Layer 5 of a small transformer language model trained on English Wikipedia (8 layers, counted from 0, width 128).
A neuron's activation on a vector x is SiLU(gate . x) times (in . x), where the dot is the dot product.

Input weights of the MLP neurons that the questions are about. A number n stands for (n - 500) times 0.0012.
n13 gate: 422 504 703 751 563 425 498 625 171 603 538 501 462 635 393 373 555 575 288 344 342 538 563 421 494 746 460 530 442 445 371 720 669 603 510 262 574 463 472 579 356 502 492 629 617 502 497 370 398 545 481 384 299 673 517 632 484 483 532 681 606 528 739 306 527 483 277 573 490 430 423 699 300 702 534 500 304 397 461 752 342 486 325 677 383 433 497 534 640 571 416 310 284 443 456 484 486 528 635 474 351 323 428 734 386 555 352 499 798 454 555 439 643 469 580 370 458 668 417 287 586 450 558 539 702 369 274 380
n80 gate: 354 658 562 502 596 494 646 253 574 353 624 314 367 539 434 475 558 312 608 687 336 413 581 301 592 675 668 305 495 643 628 587 426 500 615 533 516 710 614 493 399 500 77 448 356 544 786 459 295 648 589 515 450 485 209 363 562 334 424 431 799 691 481 480 441 524 435 348 460 804 402 652 773 550 629 327 354 496 625 609 441 95 772 380 549 826 337 296 261 446 583 446 515 406 631 448 623 241 339 500 419 633 310 354 346 616 468 397 256 637 380 410 584 472 541 599 345 609 334 346 642 726 371 574 581 445 416 361
n97 gate: 418 406 233 837 129 452 552 371 596 467 430 510 632 450 490 635 477 447 417 397 257 539 824 477 428 274 534 476 539 565 340 586 340 635 294 526 607 480 191 809 238 607 353 762 371 647 280 596 372 248 477 551 411 484 682 614 508 585 430 500 544 461 267 296 374 548 345 620 491 332 536 619 601 376 512 494 549 607 734 619 323 616 572 346 536 595 568 576 393 547 504 487 455 554 504 274 759 365 573 424 380 375 545 456 521 920 435 430 350 630 369 602 395 600 465 336 453 558 350 576 658 269 537 392 327 228 493 542
n137 gate: 439 456 269 718 427 604 660 671 560 452 546 723 407 428 380 447 645 571 550 506 481 519 708 604 421 410 795 462 638 697 536 601 378 548 710 458 614 796 536 507 517 391 698 571 341 594 627 298 427 515 512 586 437 354 693 453 773 405 600 633 477 587 355 565 425 380 572 673 508 570 352 535 487 541 467 455 647 659 176 432 372 500 491 368 512 707 599 446 340 531 505 578 371 600 415 356 712 98 597 642 637 498 518 642 683 262 539 468 429 536 380 433 547 587 243 303 615 259 583 483 476 504 429 340 494 384 604 486
n188 gate: 561 770 671 822 457 568 369 537 542 661 489 634 416 507 486 383 443 583 571 362 532 280 698 374 407 546 589 578 362 576 393 694 411 274 320 416 563 484 579 364 564 323 561 420 548 378 589 447 549 507 481 485 492 358 462 642 563 435 479 560 280 607 664 603 425 589 747 537 597 982 514 568 445 445 432 420 513 554 472 804 611 186 651 304 362 419 897 616 421 304 468 713 476 493 694 713 253 441 274 450 398 605 900 388 581 501 542 354 396 723 465 502 114 506 592 480 437 548 623 583 704 502 682 878 607 325 653 465
n201 gate: 507 408 487 636 339 532 514 345 520 272 642 483 551 505 521 477 681 493 646 610 663 520 323 457 309 476 448 777 554 472 346 417 681 121 538 525 391 667 484 605 466 456 285 337 607 418 431 367 462 535 585 334 518 549 460 365 476 548 594 465 694 487 389 522 396 498 507 511 700 672 256 621 445 543 570 548 603 629 677 607 545 414 549 546 467 610 607 327 613 171 264 626 608 445 487 473 500 466 747 588 660 702 613 385 674 344 603 465 557 301 482 346 374 433 433 423 336 257 425 686 236 561 241 341 475 246 489 540
n13 in: 428 580 489 520 596 754 459 686 392 415 448 668 579 729 439 610 529 374 319 598 505 477 556 469 114 570 420 205 261 344 488 620 550 426 442 452 453 471 498 395 415 404 566 518 404 499 649 398 309 615 512 533 472 483 398 795 526 476 615 563 603 316 588 523 648 386 451 608 618 620 491 392 454 563 306 295 434 467 395 340 339 504 426 515 456 371 540 588 702 738 466 507 654 374 455 384 548 513 558 214 363 470 279 555 479 451 373 798 535 366 430 479 573 431 397 227 454 602 410 685 566 368 484 434 397 540 631 485
n80 in: 553 512 450 530 387 367 259 531 485 413 357 389 469 528 700 500 496 710 417 438 440 457 661 157 393 387 557 622 568 614 513 595 572 449 460 314 559 384 602 236 214 618 558 510 420 571 837 426 634 489 567 590 694 508 349 383 860 651 321 400 528 485 314 689 492 604 646 499 235 643 421 616 591 790 294 329 416 413 441 636 404 269 460 476 314 678 460 342 832 624 494 642 498 416 543 403 513 495 444 293 521 486 272 440 430 469 310 527 500 561 432 629 305 627 474 406 445 595 555 738 490 364 528 913 566 284 700 596
n97 in: 568 418 510 109 349 533 384 574 489 576 572 414 673 510 444 253 548 513 572 664 307 512 584 514 275 425 729 595 667 274 415 468 522 404 585 434 602 543 592 315 343 579 225 562 620 548 493 769 672 363 499 207 671 398 537 493 449 567 498 371 457 637 592 660 389 279 481 332 616 564 453 612 723 606 354 432 550 672 434 290 712 416 566 606 782 297 497 290 531 601 489 564 504 349 376 383 440 516 613 665 652 463 537 598 366 436 561 370 384 514 694 475 445 374 559 220 205 566 559 314 653 472 478 288 551 537 427 550
n137 in: 327 329 297 205 634 651 577 649 680 601 693 428 324 542 328 751 452 665 574 692 375 393 658 480 534 347 470 549 327 660 484 483 478 488 537 354 651 353 423 638 520 544 438 364 516 521 683 350 399 686 429 249 335 371 786 533 596 600 607 592 504 511 697 315 688 671 354 799 618 293 570 442 373 372 326 437 566 563 457 526 416 348 579 595 527 570 370 489 462 315 587 538 535 451 449 483 340 678 536 817 393 325 594 425 449 379 223 347 407 545 687 497 558 583 332 346 380 482 706 765 412 368 428 686 411 487 517 568
n188 in: 554 396 561 369 494 602 597 495 256 623 349 437 718 450 470 803 429 544 490 228 443 454 489 145 655 227 569 708 489 585 529 464 625 304 390 515 447 429 267 474 664 209 526 661 508 490 910 622 431 432 933 721 468 480 440 496 459 421 429 569 620 603 222 428 559 349 488 547 295 378 204 483 476 563 272 773 627 518 399 512 447 415 572 689 419 672 566 538 127 323 546 562 506 325 417 395 537 587 561 444 472 552 375 408 516 374 337 529 394 686 612 644 501 550 399 482 368 513 597 379 562 240 476 479 557 516 468 350
n201 in: 471 556 423 391 424 621 447 586 261 601 323 530 610 498 494 451 243 292 522 449 271 667 312 358 315 280 826 660 537 633 481 563 559 468 497 282 764 85 458 636 479 523 542 726 525 617 483 744 616 420 401 418 648 473 303 395 364 513 451 426 335 607 495 421 412 772 369 411 575 633 519 553 624 480 380 469 525 551 489 448 373 389 384 570 416 422 329 542 374 547 557 514 275 489 511 641 674 305 570 369 375 446 531 635 457 555 532 617 653 354 626 465 630 418 798 689 569 547 517 444 454 449 629 575 419 648 196 663

Each question shows a token from some text and the vector x that enters the MLP there. A number n stands for (n - 500) times 0.0064.

"a": 568 467 518 472 468 506 484 424 566 575 545 545 628 384 418 500 210 495 451 581 641 722 437 593 624 582 409 568 540 544 424 508 779 552 383 497 432 498 388 426 711 555 420 469 417 485 396 620 564 400 487 517 584 664 378 546 236 499 474 236 430 455 529 377 391 636 460 498 466 486 660 566 515 499 479 577 503 533 516 532 579 519 403 569 552 804 448 384 554 620 698 508 482 609 485 535 334 575 476 558 502 609 440 438 517 583 387 533 515 532 511 607 644 396 452 413 477 446 410 517 507 283 471 501 722 440 444 453
Which neuron fires most, and how strongly? n80, at about 0.23

" by": 586 486 571 325 462 372 579 594 571 496 421 311 508 402 485 465 182 513 485 579 596 487 545 388 469 393 458 569 502 641 497 458 578 592 501 513 482 370 496 569 524 613 397 549 450 598 431 444 503 331 393 394 395 419 369 514 486 413 474 550 389 350 531 496 527 595 447 428 522 527 562 396 407 594 488 506 497 743 455 476 320 481 534 353 405 545 590 487 428 542 528 517 500 505 447 472 379 566 689 564 581 318 418 433 463 526 336 518 498 458 509 551 471 543 268 573 423 471 559 466 541 551 493 544 427 459 542 545
Which neuron lights up most? n97

" Kot": 602 499 484 300 486 572 483 469 515 468 462 554 475 410 455 431 364 469 489 578 865 479 480 493 405 544 566 605 540 595 638 505 663 569 558 396 513 413 399 450 544 545 413 494 421 469 347 447 480 545 493 600 559 585 490 546 123 443 477 385 531 476 558 538 438 629 695 511 286 536 624 418 435 570 488 471 533 533 444 523 503 384 453 414 427 649 475 513 422 498 462 453 473 728 465 556 291 518 576 519 415 522 404 522 564 542 319 402 646 510 526 690 495 328 609 362 583 466 385 462 479 453 542 470 456 547 552 466
The three highest activations, in order: n97, n137, n13

" expansion": 606 449 572 573 643 451 539 601 561 520 577 461 366 569 654 472 504 499 417 705 547 578 348 484 504 610 504 551 498 569 450 541 560 443 256 523 629 416 497 446 394 470 470 468 364 501 362 329 539 481 562 582 445 511 513 578 450 319 480 333 408 316 481 555 402 418 632 547 677 396 632 423 465 702 490 283 535 539 564 447 691 354 530 433 561 523 549 338 569 580 490 492 536 700 468 442 489 403 390 543 508 449 492 421 416 452 242 584 504 561 458 531 470 601 396 606 432 485 365 616 521 440 451 314 645 499 410 543
Which neuron lights up most? n80

" conducted": 490 407 588 414 549 501 486 553 527 451 390 234 405 462 580 377 329 650 449 762 489 443 301 523 316 470 502 470 489 423 543 610 543 573 329 564 353 320 460 537 426 471 439 523 443 495 368 400 516 426 438 528 490 447 534 513 282 389 446 455 423 462 501 643 522 512 634 425 644 439 443 457 458 561 520 483 577 525 484 414 666 416 556 342 420 500 597 577 414 696 468 489 422 508 538 468 443 506 569 568 564 403 352 653 435 500 381 637 471 424 383 655 459 580 294 427 504 489 476 543 431 397 535 483 526 350 596 474
Which neuron lights up most? n188

" DC": 682 497 583 621 632 395 564 625 530 503 356 429 413 725 464 444 271 497 220 576 575 556 459 525 461 436 612 342 397 502 449 494 573 525 617 496 516 443 482 559 652 475 345 663 468 454 474 434 464 330 286 413 701 401 511 412 500 475 450 158 443 424 750 532 451 633 502 555 557 404 655 547 493 575 462 457 539 671 499 303 705 397 583 344 535 490 573 552 461 559 436 520 522 622 409 509 468 562 471 497 515 488 557 538 529 569 448 423 601 644 426 424 507 545 442 545 533 388 408 503 507 271 284 446 500 386 437 608
Which neuron fires most, and how strongly? n97, at about 0.37

" to": 516 565 547 355 476 603 558 604 587 496 523 404 500 564 410 503 470 535 465 420 706 494 447 421 503 331 402 474 452 501 661 310 507 568 542 457 424 521 464 634 431 555 479 538 480 534 427 437 456 420 492 557 577 545 478 520 554 429 517 499 398 271 461 370 629 487 572 439 424 429 525 531 377 608 609 531 522 666 530 586 450 473 605 422 499 588 561 324 559 393 634 641 466 534 444 457 450 528 490 698 494 407 350 618 447 481 411 388 592 309 485 521 405 595 285 441 508 611 529 542 653 614 468 473 526 474 523 573
The two highest activations, in order: n137, n13

"\n\n": 613 476 496 472 474 619 513 551 542 477 492 428 528 367 437 494 419 502 489 630 718 603 566 625 574 467 551 478 426 463 559 605 553 532 375 423 710 473 639 518 405 491 499 451 506 572 412 395 424 472 475 547 536 569 509 459 522 428 323 659 379 433 388 541 636 521 575 445 323 498 670 432 667 556 533 447 556 699 446 582 534 428 609 473 591 445 420 369 489 685 541 376 423 226 338 314 513 575 620 466 495 488 454 746 487 588 407 598 490 703 589 643 474 736 462 597 591 474 548 490 532 547 441 521 652 496 455 426
Which neuron fires most, and how strongly? n97, at about 0.25

" Council": 477 474 590 438 589 383 593 635 642 595 562 585 477 471 541 364 391 572 454 412 598 606 428 546 485 382 623 438 516 547 495 488 611 591 355 578 589 370 441 512 542 566 389 400 441 374 516 317 543 464 712 561 498 641 395 484 441 268 480 468 475 324 595 642 300 360 510 437 399 531 585 470 494 722 505 379 548 366 382 312 543 449 355 374 439 470 504 368 430 602 611 574 683 568 489 415 427 507 415 493 468 536 533 612 410 464 329 425 662 514 420 647 632 505 462 419 415 449 526 701 643 327 380 431 614 369 441 467
The two highest activations, in order: n201, n13

":": 469 450 513 334 599 400 537 534 470 481 675 489 410 631 507 406 335 661 344 389 759 486 404 424 546 465 537 420 423 459 573 385 340 565 465 582 628 478 415 451 601 470 332 327 540 479 298 469 556 382 575 495 570 571 377 376 565 522 475 566 474 527 501 663 623 500 566 569 328 410 653 420 421 481 388 288 413 443 496 383 612 635 470 574 568 633 569 540 569 536 509 544 386 423 561 532 497 463 648 451 446 525 423 504 609 364 512 464 467 528 614 487 431 476 387 640 699 462 621 477 328 605 511 623 648 684 553 578
Which neuron lights up most? n13

"\n": 628 364 651 523 393 470 534 516 443 569 533 283 486 480 530 345 422 531 446 615 614 656 545 455 602 540 471 387 472 494 511 591 624 578 343 547 534 474 631 438 447 393 547 389 451 553 363 498 360 533 602 479 413 403 397 527 343 490 369 626 520 465 303 537 565 623 592 417 329 472 645 483 536 646 336 472 501 511 384 601 530 454 504 423 525 570 504 492 378 635 386 639 462 250 380 491 434 666 576 575 479 372 514 545 565 548 442 599 400 731 509 564 521 447 386 528 582 463 604 513 511 408 463 336 538 320 486 602
Which neuron lights up most? n201

" the": 471 335 549 409 540 528 547 580 628 486 572 620 495 636 477 483 582 516 466 495 681 438 514 430 529 436 469 636 503 625 508 592 603 429 514 394 508 349 525 473 592 420 521 465 474 511 534 401 520 481 412 479 521 460 432 513 525 516 309 551 280 552 572 472 516 458 503 593 474 553 580 384 584 581 343 397 662 632 464 424 538 506 510 594 513 480 542 720 548 392 580 427 504 375 486 497 553 450 507 514 478 462 444 457 380 547 461 466 470 611 471 512 403 546 220 414 489 498 492 453 538 573 483 465 538 448 462 567
The two highest activations, in order: n137, n188

" sec": 589 347 534 377 584 415 559 615 503 466 410 535 418 611 622 567 371 594 271 710 722 521 384 530 469 501 820 444 695 408 563 595 542 304 401 612 539 587 679 608 660 511 505 476 410 493 531 470 377 521 537 571 448 547 563 475 427 656 391 348 455 359 390 584 455 373 506 551 509 481 392 463 355 725 527 432 497 359 495 291 549 494 503 536 425 522 529 728 529 515 457 504 372 552 467 377 372 536 368 543 432 483 558 621 521 445 407 437 445 572 524 573 490 433 556 514 611 623 602 575 624 539 312 376 349 466 506 369
Which neuron lights up most? n201

"ived": 532 443 570 454 483 535 379 465 623 584 454 482 542 506 574 267 547 563 538 724 512 544 315 460 342 446 381 580 546 369 511 579 444 341 477 367 499 364 499 458 476 527 454 352 531 457 493 466 449 438 606 618 463 376 529 399 501 289 483 561 280 388 451 459 608 551 685 488 599 457 581 596 531 549 472 534 611 535 623 372 519 366 579 494 562 452 460 505 491 625 651 398 416 426 438 497 670 422 478 612 508 408 352 689 510 551 432 407 488 486 519 480 418 539 328 477 613 656 537 533 603 308 587 403 507 432 459 551
Which neuron lights up most? n97

" of": 478 526 610 480 537 502 610 476 570 521 579 431 428 538 505 408 344 587 566 643 481 532 328 365 487 360 636 367 596 576 354 429 576 545 514 594 414 443 356 424 375 655 427 479 392 442 441 479 395 383 531 563 492 467 508 443 414 423 323 579 339 452 386 555 696 586 462 491 593 527 674 424 469 529 573 353 528 557 557 392 497 418 592 397 466 542 609 608 351 330 557 655 519 382 486 441 553 490 472 515 544 447 477 565 593 532 515 490 529 404 700 606 451 589 323 543 474 650 675 471 334 825 468 603 490 473 610 584
The three highest activations, in order: n13, n80, n201